Layer 6 of a small transformer language model trained on English Wikipedia (13 layers, counted from 0, width 96).
A neuron adds its activation times its output weights to the MLP's output. To switch it off is to set its activation to zero at one token and run the rest of the model.
A neuron's activation on a vector x is GELU(gate . x) times (in . x), where the dot is the dot product.

Input weights of the MLP neurons that the questions are about. A number n stands for n times 0.0067.
n3 gate: -24 1 1 -17 -55 2 -40 -6 -10 -56 -13 31 29 18 -4 -26 -47 -2 8 41 -5 -12 32 -1 31 52 12 -3 2 -25 5 12 7 -4 11 7 1 -29 15 -4 2 -45 14 5 2 30 7 12 -32 -5 -3 11 19 38 -14 36 -7 19 -12 8 -27 37 28 26 -36 -45 -46 35 15 -17 -4 21 17 -43 -18 -22 -31 14 -12 -7 33 -6 13 38 16 -83 -11 7 6 -28 -2 8 20 21 29 -65
n4 gate: 22 -62 35 2 -11 42 8 -5 5 -19 -48 -2 -5 16 -5 53 -9 -54 3 -29 24 -10 20 -33 -45 7 -35 0 -30 -15 -8 15 -32 -34 28 9 -25 -55 17 -8 -2 -27 12 -4 5 -15 -24 -15 -16 29 -13 -13 13 -8 2 50 -5 24 -19 35 13 5 42 23 6 22 3 11 -7 -2 -65 -55 2 -15 5 31 -12 -17 -22 -12 -7 -2 -11 -4 30 61 9 -6 -15 46 -31 26 -23 5 25 -13
n37 gate: -17 5 -16 -10 18 20 -14 16 -2 18 -38 -6 14 -1 -2 -7 7 -27 -33 13 -1 50 33 29 51 6 -10 18 9 56 6 6 44 -16 -24 16 13 19 -40 44 -15 -1 -43 -11 -11 7 6 -20 7 -7 70 -68 -46 46 17 -32 10 2 -1 29 -8 20 40 -19 -75 -36 -41 52 -20 31 26 25 2 3 -62 -20 8 14 -14 -32 -22 -2 -1 9 18 35 4 -9 -4 5 24 0 -44 3 6 27
n43 gate: -4 65 -50 -12 4 51 6 -13 50 39 -16 18 -6 -6 27 10 -5 -40 32 -45 -18 2 -14 -6 -37 -53 42 -15 43 9 0 23 15 -22 21 25 -53 -55 -17 -14 -53 -6 39 36 10 33 12 15 -8 -42 -26 -38 -11 2 12 -17 8 8 1 16 -48 -23 -26 6 27 -2 -29 -15 18 -1 -12 -10 29 1 19 20 -16 -60 -7 34 -23 2 10 46 -44 28 -27 -21 1 -50 30 -18 11 27 -16 -8
n67 gate: -21 -55 10 -14 46 80 -14 19 24 -22 -5 41 23 -8 26 16 28 -24 -42 5 13 18 -24 0 -21 -18 19 -32 17 -37 21 -28 -21 2 -4 -14 20 25 10 36 -61 -52 52 -19 -7 -40 -17 1 6 -16 28 -10 -4 14 21 17 22 35 -43 39 35 -2 -46 37 9 9 -44 -5 7 7 9 3 -12 17 15 23 -10 -23 5 -15 -9 26 31 5 24 11 -39 -2 13 14 -27 13 8 -6 51 -9
n133 gate: 21 -53 20 -13 27 15 54 7 3 1 -48 8 5 32 -41 7 -1 7 -39 -5 5 -16 8 27 41 7 9 3 -1 12 -47 -54 43 -14 -5 -63 17 -19 8 18 -12 32 17 -3 -9 13 22 -27 -17 -27 17 10 36 27 -14 -39 -13 2 -5 20 -11 -5 3 -4 -37 -19 23 -35 -53 10 27 -14 -11 -2 37 -14 -14 48 8 -8 36 10 50 -25 22 25 -18 -12 -35 -35 46 12 -12 36 35 -19
n136 gate: -14 -45 -26 -11 -36 19 21 -8 49 -40 21 -26 -31 33 -16 20 -13 3 4 -20 20 35 -29 -8 -7 5 25 23 25 5 -23 -22 -23 3 29 34 18 -8 -31 40 23 36 -13 -20 72 15 61 18 -13 51 -28 -37 6 -17 -43 -31 4 1 -2 -2 -1 -23 -49 23 65 -16 23 -21 33 77 -21 -12 -1 1 26 11 -38 14 13 -3 -35 -7 15 -5 -36 -24 5 -1 -50 1 -16 45 -12 -2 59 -18
n145 gate: -25 -56 -5 21 -22 -19 6 -6 17 -29 4 -2 13 -8 48 40 -8 -6 -10 13 -23 10 1 -27 25 -24 52 -7 24 29 -8 -1 -56 -35 5 10 -25 30 -9 10 61 17 -6 -17 6 21 32 6 22 10 -48 -3 -32 -26 -2 23 44 -15 -5 -25 20 41 8 22 6 7 34 37 14 -18 9 49 -23 11 31 -7 0 -15 30 -27 -1 45 -21 63 -53 21 -32 2 14 35 -19 39 24 30 12 -29
n162 gate: -22 -19 12 -2 -21 -40 25 6 -18 2 -8 -46 1 -28 11 -10 10 -29 10 8 -13 -16 34 -2 -39 -39 18 -32 15 3 -6 2 50 16 71 -15 25 -39 19 14 -11 -10 69 -24 -14 28 45 15 39 -6 -63 -34 -7 -22 11 -25 19 17 4 -29 -26 -7 -17 -25 58 -9 -4 28 36 -34 -1 1 -16 -39 39 30 19 -39 22 26 23 37 1 -30 46 7 -14 33 -8 18 -30 40 24 -25 34 -17
n175 gate: -13 8 -11 -1 12 6 26 13 -21 -18 -30 20 -16 -25 -12 -2 12 -25 15 30 -3 2 52 -12 -27 -9 13 -8 7 42 -45 11 -36 -13 41 -41 -10 31 18 -51 -54 34 3 9 -47 -90 -3 14 2 17 -21 9 12 11 -28 8 14 -4 59 49 -14 -22 2 5 25 -19 -42 -31 -7 -13 -2 -19 2 -43 50 2 16 -38 -10 -3 -2 1 3 -23 2 27 17 -3 -15 23 11 9 -54 5 -16 -48
n3 in: 27 56 -3 30 -9 2 57 21 16 -22 -53 -22 -38 57 -9 -15 21 41 8 15 -57 -5 -23 24 46 17 29 -32 -27 29 -4 17 19 24 2 -24 -45 -14 -55 -9 -19 0 -35 4 -32 -8 4 9 -14 -21 -14 31 -2 27 4 27 -5 12 13 -5 15 -2 22 56 -2 -36 10 6 16 -21 -41 30 19 -16 4 -24 19 38 14 27 -39 -2 37 -20 36 5 12 -25 30 -21 -58 -21 -15 36 19 -49
n4 in: -13 -16 35 21 -1 -27 67 -61 -40 -30 22 56 -9 -2 -8 -14 -13 -18 49 -41 1 -14 15 9 -14 -21 5 -41 -30 -11 -4 -33 6 18 -5 22 5 5 24 -11 -37 -2 -28 25 33 -24 8 12 -18 -7 0 15 -23 -18 50 -16 -29 -23 10 -26 13 22 -13 4 -15 -8 36 0 -66 25 -2 -32 23 19 -18 -10 26 -3 -41 5 -41 19 -9 -13 -13 24 16 -50 18 18 45 43 -11 -19 -5 -3
n37 in: -12 -61 -11 -25 12 -31 -56 32 -36 -6 -33 34 5 6 -3 -38 -43 35 13 0 63 -19 26 26 23 36 -18 29 25 48 -4 -6 24 -23 -41 -12 -17 17 -9 23 35 -64 -4 24 5 -10 41 29 -58 -31 28 -24 -27 -22 15 -20 43 -17 -21 -2 -64 49 -6 -11 0 51 35 24 26 23 3 -13 -44 7 8 4 4 39 13 36 5 20 24 33 -26 -34 32 -7 30 -39 30 7 23 21 15 15
n43 in: 18 -5 -4 -32 -27 19 -21 -1 19 1 -32 -3 14 14 15 -14 35 -16 10 7 15 -25 1 18 11 -11 -9 -34 -10 34 -12 11 8 21 19 11 38 6 23 24 -46 -4 -19 -4 9 -43 -13 11 -18 20 -15 60 -4 16 -55 -11 1 -6 5 23 -8 -1 -23 -53 10 28 -27 13 9 51 -32 -22 4 49 -18 -36 21 -58 30 33 29 -4 14 -53 5 11 47 21 -43 20 -44 -7 -11 14 30 -4
n67 in: -1 -11 -17 19 -50 -3 6 27 -4 29 -8 -15 15 -73 6 19 20 -14 -13 9 -27 -64 14 7 -9 -41 -27 40 -57 -24 -15 3 33 4 -40 -6 -7 1 28 -3 -33 36 -39 -2 33 0 -21 -20 34 38 52 -63 43 38 21 37 -54 25 -33 40 43 -9 -11 -4 -22 -33 25 -49 -39 -24 2 -21 13 34 -26 -20 0 10 25 11 -14 33 27 0 37 6 -29 56 17 -26 4 -24 9 -14 18 1
n133 in: 20 25 57 -11 -2 -16 31 -48 11 41 -18 32 -1 15 10 -58 0 -29 16 29 16 -16 -3 -11 -29 -43 -28 24 11 48 -25 19 5 12 29 15 -56 14 25 -32 1 17 -21 34 29 -31 -34 -4 -20 -20 -38 -54 64 26 -34 -43 14 88 34 10 -22 -32 -57 4 28 -51 -31 -4 1 14 30 30 5 17 -14 -1 36 -5 36 8 -14 0 43 -19 -20 -30 -3 -14 13 -17 -14 -9 14 13 20 -11
n136 in: 27 56 20 -17 -34 16 32 23 41 -18 -33 -3 4 -71 32 9 4 -11 -31 -8 -39 30 33 -9 -20 13 52 -45 -3 -41 6 20 -35 7 -38 -21 -23 -26 50 17 -11 -41 20 35 -45 36 14 -15 -24 4 -16 -1 -17 -8 -19 -3 -8 10 11 8 -56 -29 19 -16 40 9 41 -2 27 -33 -2 15 15 20 -13 14 16 42 0 -19 22 21 9 30 -7 57 -5 8 -45 -78 -18 -18 35 -2 -24 2
n145 in: 3 15 11 67 52 22 -12 -13 1 -25 12 3 9 13 -3 -19 0 -8 33 -24 44 -21 -17 2 6 9 27 1 -25 -34 -38 16 -34 -57 -41 34 -5 -53 16 -46 6 -44 3 -4 -29 6 18 19 13 20 33 -23 -95 9 -15 1 23 -23 36 -1 0 19 -32 -7 -3 -31 -15 -18 -23 -33 -36 -67 42 28 -39 -22 -54 6 23 3 -20 29 -6 -32 -17 31 36 8 32 23 -23 21 -1 19 -29 10
n162 in: 45 26 -12 49 -6 -30 54 -14 52 17 -22 -25 -24 1 16 2 -7 6 36 -36 -32 36 19 32 9 15 41 11 -16 5 -44 -18 16 16 17 -13 17 33 33 18 -4 16 -10 -6 6 -57 25 -20 -12 4 -32 12 -17 18 38 7 -30 20 1 37 -11 59 -12 -21 -5 -1 2 -25 45 -8 -17 23 12 -60 30 18 -15 -46 35 -19 39 -13 0 -28 50 5 0 6 32 -37 -35 -2 50 12 6 6
n175 in: 49 -34 39 35 -7 -14 -8 18 38 -20 -10 15 -2 -39 4 2 14 -37 2 39 8 46 -3 23 29 28 -26 -14 -12 -16 -42 -48 0 26 -27 -55 -13 -18 29 -18 -46 -16 13 -8 24 1 -19 55 14 56 25 27 51 16 -5 -9 -26 24 21 -38 -16 -65 19 0 32 23 13 -14 -9 -7 -41 18 -38 58 9 3 12 -13 64 -36 8 -11 1 -4 -21 -17 -50 31 54 -6 36 20 -3 12 -38 84

Output weights of the MLP neurons that the questions are about. A number n stands for n times 0.0043.
n3: -30 -27 13 22 -54 -28 -1 3 21 13 41 20 -15 21 -4 -8 -2 -51 -7 0 1 9 -22 38 10 -5 10 -13 32 -21 -17 0 -32 29 35 -61 -1 -12 -52 23 -24 -51 -27 32 46 5 24 34 10 -29 10 1 15 -29 -12 -27 11 0 -37 12 -18 65 -8 4 17 7 18 -32 -20 -28 -43 -1 -21 -28 17 -40 -45 -16 -20 15 53 -9 7 2 -15 -50 -26 -26 -25 -40 30 39 -22 -14 -10 -26
n4: 1 21 -33 -65 15 8 -43 64 3 67 23 9 12 -7 -7 20 -42 -4 -18 3 -9 -9 -5 -34 -2 -15 -19 32 4 10 7 33 3 -21 31 4 13 -30 -8 8 -1 -31 -13 0 -8 25 0 8 48 -5 -29 -48 6 -1 -4 19 30 -17 16 -6 18 -10 10 -4 22 14 5 12 43 -36 15 22 -1 -64 -21 -41 -52 7 5 -13 16 -14 -26 7 1 30 -1 17 19 6 -25 -71 35 2 2 28
n37: 69 -44 -25 -15 -18 20 -13 30 56 -8 8 -30 -45 5 -12 22 -7 -2 32 -11 -31 -27 -24 -23 7 15 26 43 -25 -83 5 15 -16 -2 -15 57 -50 -25 -3 -15 44 -2 35 -2 17 61 -12 8 21 7 -25 14 1 13 42 -18 26 7 30 13 0 8 -9 4 44 -40 7 -22 -10 -43 17 6 -52 0 33 60 45 -8 -50 40 -9 28 22 -14 6 7 -6 50 -49 26 1 -4 -13 31 -23 -23
n43: -37 5 -41 -5 -10 1 -13 6 -34 14 15 10 -36 -18 25 -18 -2 -20 20 41 7 3 -8 -28 -13 9 11 38 -42 4 3 -28 -7 -10 -21 2 -1 18 28 36 0 -4 1 -8 -7 47 -23 5 -23 18 -15 1 -35 54 72 12 3 -32 35 -2 -1 -5 2 37 -6 -9 42 -17 34 -17 -36 25 -53 -40 23 13 22 37 -34 -9 -9 4 -25 10 -9 -32 -77 11 36 26 33 7 -15 32 13 -14
n67: 6 -46 -7 -5 -38 27 5 -15 -6 -22 19 -11 1 19 14 -8 19 -39 -29 -8 26 35 17 16 -38 54 -16 11 80 -40 44 -42 20 -33 15 42 31 42 -8 61 7 -21 5 34 23 3 -20 -41 -10 -5 -3 21 -11 0 -37 4 1 0 31 24 39 -9 -29 5 -25 -2 8 -1 28 55 -17 -14 51 1 20 8 38 -13 -2 -16 35 23 21 27 6 -21 -27 -13 9 -53 24 4 -7 48 58 9
n133: -9 23 -39 7 -17 -30 28 5 -31 37 -38 -20 -33 8 2 20 -23 -1 48 8 -16 30 -9 -31 14 4 66 -7 -13 -28 28 -15 -1 1 8 1 5 21 9 2 45 -41 -25 41 -46 66 -1 15 -17 -45 -5 -40 -21 -18 -27 20 -3 -7 -9 -5 62 -23 20 -5 2 -29 38 10 -9 8 -21 -15 -22 47 -5 15 -18 28 10 65 -14 25 -7 33 1 -55 -32 -3 27 7 -42 -51 -1 -19 -68 -23
n136: -17 -61 30 2 10 15 -5 4 13 -35 38 -1 -9 41 -9 -12 -23 36 8 -32 14 -40 21 -37 -30 3 -12 0 -17 27 -38 28 35 4 -19 8 84 26 -16 55 8 30 25 -21 50 17 26 -7 -38 49 -6 -6 -15 4 -31 -14 5 6 1 34 -6 -23 -11 2 33 -27 -18 -21 -19 37 -47 -37 -13 29 -6 -26 8 -2 -3 17 -35 -3 19 -29 -29 -21 33 -45 22 28 27 57 -46 18 48 29
n145: -39 9 -36 25 -59 -11 33 -23 -39 -2 -29 -25 23 20 0 14 25 -24 6 23 -17 12 59 -7 -30 -9 -29 -43 35 -15 -28 -37 25 -4 46 25 38 -21 -14 7 -4 -29 -18 43 6 -9 7 10 49 2 -26 -17 18 3 10 -27 26 -8 -5 5 -18 -18 5 7 -39 -9 -35 -22 -44 2 2 -7 18 0 -1 12 -34 -4 -37 8 30 0 -2 53 30 -52 -35 -3 33 -8 -19 -91 19 0 19 15
n162: -14 6 18 -18 -6 -21 2 -23 -42 6 -19 -36 17 -43 15 0 -22 9 -2 -9 56 16 -19 95 -61 29 -9 31 -17 -6 -6 18 -8 -36 39 13 1 -41 2 4 13 14 56 -2 -20 6 29 -4 0 -10 14 -11 1 -14 8 50 -52 9 10 -24 -21 54 -18 -23 37 14 -6 32 1 -20 2 3 26 -27 -42 0 -48 -13 0 -19 -24 38 24 13 26 33 -38 1 -30 -33 2 -19 -28 -53 -20 -30
n175: -13 -13 -57 -35 -50 12 -35 39 -29 7 28 43 -47 72 -3 16 -24 -41 -21 -44 -21 42 -15 6 -18 8 27 -40 -32 21 25 1 19 12 -12 19 56 9 7 3 49 14 10 52 11 -24 4 -10 -19 -19 31 5 -29 45 26 14 -16 29 -7 -14 -12 10 30 -34 7 10 13 42 34 60 -2 -25 27 -58 25 17 -6 25 22 35 23 -15 9 -4 4 48 -7 12 -16 7 -21 -21 -28 -40 20 -54

Each question names a token from some text and the token that comes next. It shows the vector x that enters the MLP there. A number n stands for n times 0.04.

Then comes g, the gradient of the next token's log-probability with respect to the MLP's output, scaled to length 1. A neuron's effect is roughly proportional to its activation times (output weights . g). A number n stands for n times 0.005.

"oot", then "ball"
x: -29 -14 25 -64 -18 -39 -66 -6 -16 -11 25 -22 40 -11 12 7 14 21 11 18 -33 -5 -33 17 -55 9 -10 -7 27 -6 36 -40 -6 9 16 11 -3 12 18 -6 -8 -36 22 -8 -25 -9 -1 10 -2 8 -24 0 -9 40 -8 -44 9 24 10 47 1 -1 -40 36 -40 -7 13 -3 8 7 -30 -20 13 13 -36 -9 10 -5 51 23 -13 15 -30 14 -50 16 21 -1 -4 -19 20 16 17 58 35 22
g: -41 22 -22 -3 -26 -23 18 -36 16 31 -45 -36 59 1 11 -19 6 17 18 -15 -15 -16 -16 -32 32 40 -17 1 26 -21 -22 -23 -28 -12 10 2 3 -8 6 -27 14 4 -8 -2 7 5 -5 -10 14 26 -5 -48 26 -36 -36 -8 -3 5 4 15 -3 -14 -6 3 -7 15 -19 -5 -14 11 -20 -1 4 15 32 7 41 2 -1 2 -24 -4 3 32 -2 -23 4 -22 -8 -11 24 -8 -6 10 7 31
Which neuron, switched off, raises the next token's probability most? n43

"en", then "art"
x: -46 0 13 -37 -18 -5 1 -20 -27 21 31 -26 7 -24 -4 30 -13 -26 7 -14 -13 -6 -1 36 -12 5 -15 -6 36 50 27 -78 -56 39 15 -6 -12 -10 15 -20 12 6 5 38 -21 9 -25 -14 -11 16 -23 38 -32 35 4 -22 1 31 11 9 7 -2 -46 -19 25 2 19 13 -23 -40 -19 33 -22 15 -1 4 -19 -20 -5 -56 6 10 -9 -25 -1 9 8 6 -10 -17 -32 -36 27 26 -50 26
g: 31 -6 18 15 -7 -1 -2 -4 -35 -3 -22 59 37 -3 -1 11 17 7 -4 -15 15 -1 -6 19 -37 4 18 -8 21 -6 -36 10 44 5 7 5 10 13 -7 40 10 7 59 17 18 -35 -8 1 15 -24 15 17 38 15 12 -15 1 17 -21 -15 32 -19 10 10 9 -2 -17 -42 0 22 -12 -17 18 -8 17 1 -25 7 -42 11 19 13 12 15 4 2 16 -9 16 21 24 19 24 -34 19 -12
Which neuron, switched off, lowers the next token's probability most? n175

" st", then "ru"
x: 31 10 52 -23 -24 3 19 -15 -21 37 20 12 -7 5 38 20 13 8 47 -8 3 -30 -39 28 -36 -14 -12 27 17 37 54 -15 9 31 63 14 -25 -31 -45 8 -32 -15 -15 44 -36 8 8 -16 11 -37 22 16 -6 -1 -6 -38 -7 36 32 16 14 17 -15 24 -46 0 8 0 -5 -49 -13 33 8 4 -2 -25 18 -8 -21 -10 2 11 -13 19 -5 2 47 26 -3 14 -5 10 -15 -20 -3 -2
g: -5 -10 -9 -1 21 24 32 16 3 -22 -10 5 -13 25 -2 -9 -9 -6 -2 -1 5 5 -12 29 -41 -3 -40 -39 -1 4 36 19 2 17 -1 -42 19 -22 -28 35 35 -24 -1 -6 14 -22 6 3 -21 5 -30 -24 -16 -3 -7 -11 -11 -5 -21 -12 12 23 3 15 -4 45 -16 -25 27 -4 -22 -40 49 -1 -28 -21 -11 -31 27 -16 -28 13 -12 -9 6 -1 9 21 19 26 13 -42 -6 -11 19 -4
Which neuron, switched off, lowers the next token's probability most? n37

" pro", then "f"
x: 20 -41 36 4 -15 24 -22 -36 5 34 4 -16 -21 -7 9 16 -39 10 -17 25 -13 -41 7 2 -48 3 -22 9 -12 59 48 -30 -40 12 -19 36 -39 26 5 23 5 -7 8 32 -5 -8 22 -28 -28 -30 12 3 -39 -35 -4 -34 -12 -10 36 4 10 -6 -22 15 -54 -7 -11 45 29 -29 -17 23 17 -18 -35 -13 -10 -19 30 -17 -13 -3 -43 -14 1 11 50 30 26 -3 -16 7 21 -5 3 4
g: -44 10 9 -32 -10 -5 -2 -30 -1 32 -2 14 -28 17 -16 -8 24 10 18 14 -15 -11 -30 3 20 42 -29 24 -1 27 35 -8 -48 -14 6 6 -15 16 -9 -36 -16 -40 -8 -24 -2 21 -2 -15 -5 16 -5 -19 -6 -46 -22 14 -10 -9 -17 -3 -14 -38 4 -32 1 -10 1 -14 -5 -6 -34 9 -48 16 -3 -15 25 -15 -24 -40 17 -32 -3 19 0 4 -15 -4 -20 -19 -16 -15 -9 -11 -7 4
Which neuron, switched off, raises the next token's probability most? n37

" c", then "areer"
x: 40 -19 35 14 -27 23 -44 -26 -5 34 -6 -8 -9 4 13 40 -8 -6 28 33 7 -5 -13 4 -28 -29 -56 35 19 30 55 -8 -11 18 26 6 -9 -31 3 0 -9 -30 -7 26 -23 23 -8 -16 -13 -14 42 29 -33 9 -6 -36 35 0 13 20 2 -6 0 7 -31 0 0 -12 9 16 -29 -17 -3 -14 -3 -42 -9 -19 11 20 36 -30 -31 11 -2 34 37 41 29 -45 -26 26 17 -50 -13 9
g: -17 23 1 18 2 15 -13 12 12 -36 -56 -35 31 -30 2 9 -25 25 -16 14 7 -27 3 6 3 -18 -4 1 2 5 4 2 10 22 -17 -13 5 21 19 -9 -22 0 34 -47 -24 49 -10 -18 -26 -36 26 -13 -17 3 -10 -7 3 -11 42 -6 -7 35 2 -16 -14 -26 -9 -25 19 16 21 -14 16 -18 25 9 39 -47 1 0 -35 -7 -4 -7 -10 -19 -6 -16 32 14 -13 -1 10 15 10 3
Which neuron, switched off, lowers the next token's probability most? n4

" s", then "en"
x: -11 -19 37 -8 -19 25 3 -33 -4 44 -35 -4 -20 17 16 6 25 29 38 9 4 -32 -34 17 -16 4 -19 50 0 28 33 -55 -16 40 1 12 2 -21 44 7 34 -30 13 24 -16 24 5 -34 5 -34 13 51 -35 -17 -40 -54 28 11 9 34 13 20 -16 29 -33 -30 9 2 -40 20 -8 15 -14 -14 -2 1 -9 -8 15 8 46 6 -42 28 1 -7 5 18 25 1 -20 -14 -2 15 11 -5
g: 24 8 -23 14 40 18 0 7 -2 14 6 -24 -41 -24 -8 1 24 -20 31 15 -31 -23 -8 6 -6 29 1 -13 11 11 -36 -15 -17 0 -7 13 22 12 -4 -9 6 -27 -25 55 -16 22 -32 20 15 6 -6 -6 -11 13 3 -5 -4 4 10 -2 -6 -11 -24 -4 25 21 -33 -10 11 -12 -21 15 5 11 11 6 -6 -1 38 -31 -21 -8 0 10 16 -22 6 -20 -51 -19 -53 -30 28 47 14 -4
Which neuron, switched off, lowers the next token's probability most? n133

"oy", then ","
x: -23 -16 11 -5 -38 41 -51 -2 -28 1 50 -38 0 16 10 34 -26 32 2 -14 -5 24 -8 40 -39 23 8 -19 -13 20 17 -2 3 10 22 -12 -21 -14 33 -29 -22 -16 -44 7 -17 0 -31 28 -2 16 -19 49 -35 12 8 -11 6 0 -7 -3 30 -5 -42 15 -24 6 2 -4 13 -52 6 21 4 1 -30 4 -10 36 20 16 -34 -29 -22 15 13 -16 77 25 39 0 -5 -37 48 18 24 -23
g: -5 37 2 -4 22 -10 28 18 12 -30 -21 -5 -11 -15 1 19 -14 21 3 25 -6 9 19 6 -12 -16 -11 13 -13 -22 -11 -4 -21 -19 0 -23 2 69 -3 -1 -46 -4 -14 -42 -12 -4 20 28 -12 36 -26 31 12 2 -32 -42 53 17 8 -13 3 -14 1 21 30 4 4 -16 1 9 14 -9 -29 -8 7 -8 -18 12 19 -7 -28 0 -40 -4 -3 -29 7 18 20 -9 -32 -16 22 -6 -20 -15
Which neuron, switched off, raises the next token's probability most? n3

" team", then " to"
x: -7 -15 10 -43 -6 1 -22 -4 -13 17 37 -12 -33 -18 9 21 14 0 11 25 -29 -14 -39 13 -74 -21 -7 -13 17 41 42 -3 -28 43 36 6 3 20 15 -14 1 -25 18 -16 -19 4 -21 -36 -12 27 7 40 -30 28 -15 -57 29 42 36 17 15 -18 -25 35 -41 -17 -20 -12 7 5 -10 19 -32 -1 -39 -9 14 3 -5 12 -4 -11 -34 12 -63 2 26 24 17 13 -3 20 16 13 16 31
g: 1 2 37 27 23 2 0 -8 -8 27 1 -16 -9 16 -45 -7 -18 -13 -36 -19 -10 3 -16 6 -29 -28 -19 -17 23 1 33 -24 29 24 -6 -8 25 -68 0 14 23 -14 29 24 12 -20 -11 17 -2 -1 -3 -13 -1 -22 -3 14 -17 -6 -9 0 3 20 -12 -52 -11 -26 17 -29 33 -32 -12 -38 3 -5 -2 -8 -9 29 -2 6 16 8 -3 -29 5 -8 12 -27 25 -22 2 4 -8 -17 42 2
Which neuron, switched off, raises the next token's probability most? n67

" b", then "el"
x: -10 -33 47 3 -11 1 -7 -35 -45 57 41 3 -11 -13 15 49 29 -1 19 7 19 -37 -30 39 -28 30 -15 14 -31 41 24 3 -5 8 28 15 -13 -8 15 -13 16 0 -37 31 -11 20 10 7 6 -50 -21 16 1 -15 8 -26 -11 7 3 34 3 -7 1 19 -61 -35 -18 2 -13 -6 -28 11 -12 -45 -8 -3 -28 4 12 8 13 -2 -46 15 17 15 57 27 28 -3 -25 10 30 15 14 24
g: -11 -5 -20 -11 23 6 -4 -12 23 37 -15 42 -29 11 -7 2 -2 8 -32 10 -43 14 9 44 -29 -28 35 7 22 4 -3 -33 42 -30 -22 16 -14 36 6 -37 22 -10 -21 11 18 6 -17 20 2 13 17 6 -2 -9 5 3 4 2 -7 16 -4 30 40 57 16 7 11 9 -24 9 22 24 4 -21 -2 -2 -17 1 24 -28 -15 -16 -21 -1 19 9 -22 14 -1 -18 27 -9 24 18 -7 14
Which neuron, switched off, lowers the next token's probability most? n4

" co", then "ach"
x: 37 -7 42 -13 -27 39 -20 -45 11 32 35 7 -17 6 16 14 4 -53 3 6 -25 -30 -24 49 -60 2 -16 5 8 43 17 -38 -42 21 -17 17 -27 16 23 -26 -16 -14 17 9 -14 8 -3 -8 -25 -11 -1 36 -9 -13 -3 -32 2 -6 49 36 -4 1 -25 21 -53 19 -47 13 4 17 -9 8 0 -26 1 34 -10 11 -14 -50 15 -5 -32 -43 10 -21 26 -4 28 -6 -4 10 29 -25 15 5
g: 27 22 -6 10 -9 4 5 -12 16 -25 -15 -8 13 -35 22 -12 -12 17 10 -20 25 21 -1 -7 36 -16 -24 -4 3 -7 -6 -6 2 9 15 19 21 -2 17 28 19 35 60 4 -1 25 -13 1 27 -41 -16 -35 1 -1 -23 7 20 26 10 -6 21 -22 -2 -20 -15 8 6 -17 14 -6 2 4 5 -34 -21 -6 -46 -8 26 13 20 12 21 17 -19 11 -3 -10 -43 31 43 -18 12 1 56 -3
Which neuron, switched off, lowers the next token's probability most? n4

"o", then "or"
x: -13 -9 76 -68 -18 7 -36 -27 4 39 9 12 -31 28 -16 -1 15 -11 -28 -15 -7 -2 -15 39 -9 22 -13 0 -7 33 9 -58 -19 -17 -30 9 -19 13 21 -24 -22 -4 -18 38 -18 -8 11 3 -10 -17 -16 11 -49 27 -20 2 28 8 7 -20 45 -32 -26 4 -34 22 -3 -27 -20 6 0 52 -7 -11 9 -10 -10 6 -21 -17 -13 -10 1 3 -34 23 33 20 37 -45 21 2 34 16 11 24
g: 14 -1 -25 -12 27 12 -36 -53 6 3 9 -5 0 -9 -11 -25 37 14 3 7 2 -20 4 -12 -4 16 14 23 10 -9 27 7 -23 1 4 -15 15 -59 -21 -16 12 -16 15 -3 -22 -3 -36 -11 -20 41 6 6 69 4 -25 -11 1 6 -9 11 -17 -12 17 27 -8 -25 -12 -29 -8 7 -1 -21 -20 0 1 11 14 45 -17 -20 6 -5 26 -25 14 45 -12 18 1 25 -20 -2 23 -7 -6 -19
Which neuron, switched off, lowers the next token's probability most? n37

"\n\n", then "C"
x: 45 -59 39 -1 -25 17 -36 -31 -5 -3 14 -29 -18 15 -14 7 12 23 36 -4 -11 -19 -25 11 -36 3 0 40 -25 63 -12 -30 0 -21 36 21 13 -28 -12 -7 -26 -21 -12 -14 -20 26 33 -33 12 36 -1 69 -16 45 0 -39 10 2 11 6 -6 31 26 -28 -15 5 21 -28 -39 17 -14 -8 23 -17 13 -9 -10 -18 18 14 1 6 7 -1 -2 29 9 -5 10 -29 28 20 10 15 23 7
g: -1 -12 -16 -13 -9 3 -6 27 -13 0 16 33 8 31 -2 -9 -51 -7 -2 32 18 -3 -33 -36 5 -1 -12 -11 -21 13 33 -1 -2 21 -6 24 -23 -15 -3 -12 43 8 -1 5 20 -12 -14 13 -1 1 8 -2 -28 -1 -42 19 22 2 -15 46 7 35 8 -2 -4 -2 9 -41 29 16 10 26 32 17 -23 -19 0 5 -18 20 22 7 -8 7 9 -43 -19 -3 -34 -30 0 39 2 -23 -35 -26
Which neuron, switched off, lowers the next token's probability most? n4

"se", then "at"
x: -23 15 -23 -46 -23 16 -6 -7 -26 19 39 -46 -11 -11 17 12 -81 4 -3 12 -25 -25 -3 9 -58 22 -5 -20 3 15 21 -42 -34 29 -6 15 -42 -16 14 -5 29 -2 -30 44 -20 23 6 -9 18 -6 8 -2 -9 2 5 -67 6 24 13 1 32 -39 -23 7 -19 41 -21 -1 13 5 25 27 -9 -10 -3 59 -11 12 5 -31 -9 -14 -9 -22 9 3 24 10 -17 -30 10 -60 26 -12 11 7
g: 31 -12 39 5 -1 -15 2 13 -17 20 17 29 28 -5 15 -4 30 -4 19 -8 -11 7 -17 23 8 22 25 3 17 -15 7 -1 -33 41 8 7 13 -40 -15 -32 46 18 23 27 16 -38 -4 -23 -8 -27 16 34 -28 -27 15 19 -24 -16 3 26 -10 13 4 -12 -5 -19 -31 33 18 33 -27 6 -10 3 -18 17 -28 -22 -25 12 -21 -12 15 -27 -4 17 -1 -5 -15 -37 -1 12 -11 -20 4 20
Which neuron, switched off, lowers the next token's probability most? n43

"igh", then " S"
x: -9 -23 -7 -20 -14 -22 8 16 -32 28 11 -43 19 17 35 -10 -12 7 15 13 26 -3 -18 22 -49 21 6 11 -3 20 64 -23 -49 34 11 -20 -36 11 42 7 -12 -21 20 5 -51 41 -24 -25 13 43 -4 30 12 -4 14 -47 -8 10 -29 -17 10 -5 2 -47 2 37 30 30 -20 12 35 8 -13 -14 -28 16 11 -1 37 22 -19 8 -12 13 0 -14 73 33 33 16 27 4 -2 7 5 -15
g: -7 -19 15 44 6 31 -6 -34 13 3 10 4 -36 2 -24 -8 -6 29 23 3 11 -23 -17 -4 8 -44 -24 22 -19 26 6 16 -22 -8 -2 -9 22 -9 3 10 13 -21 -17 -6 -7 6 -6 43 -9 10 -6 8 11 46 19 -9 23 30 -15 -27 -18 -49 -3 35 -8 -8 -33 11 -10 -8 -8 10 11 -7 27 -17 15 -25 -25 27 3 -3 15 -6 -2 2 4 -6 15 11 -36 -26 66 -23 8 -5
Which neuron, switched off, lowers the next token's probability most? n162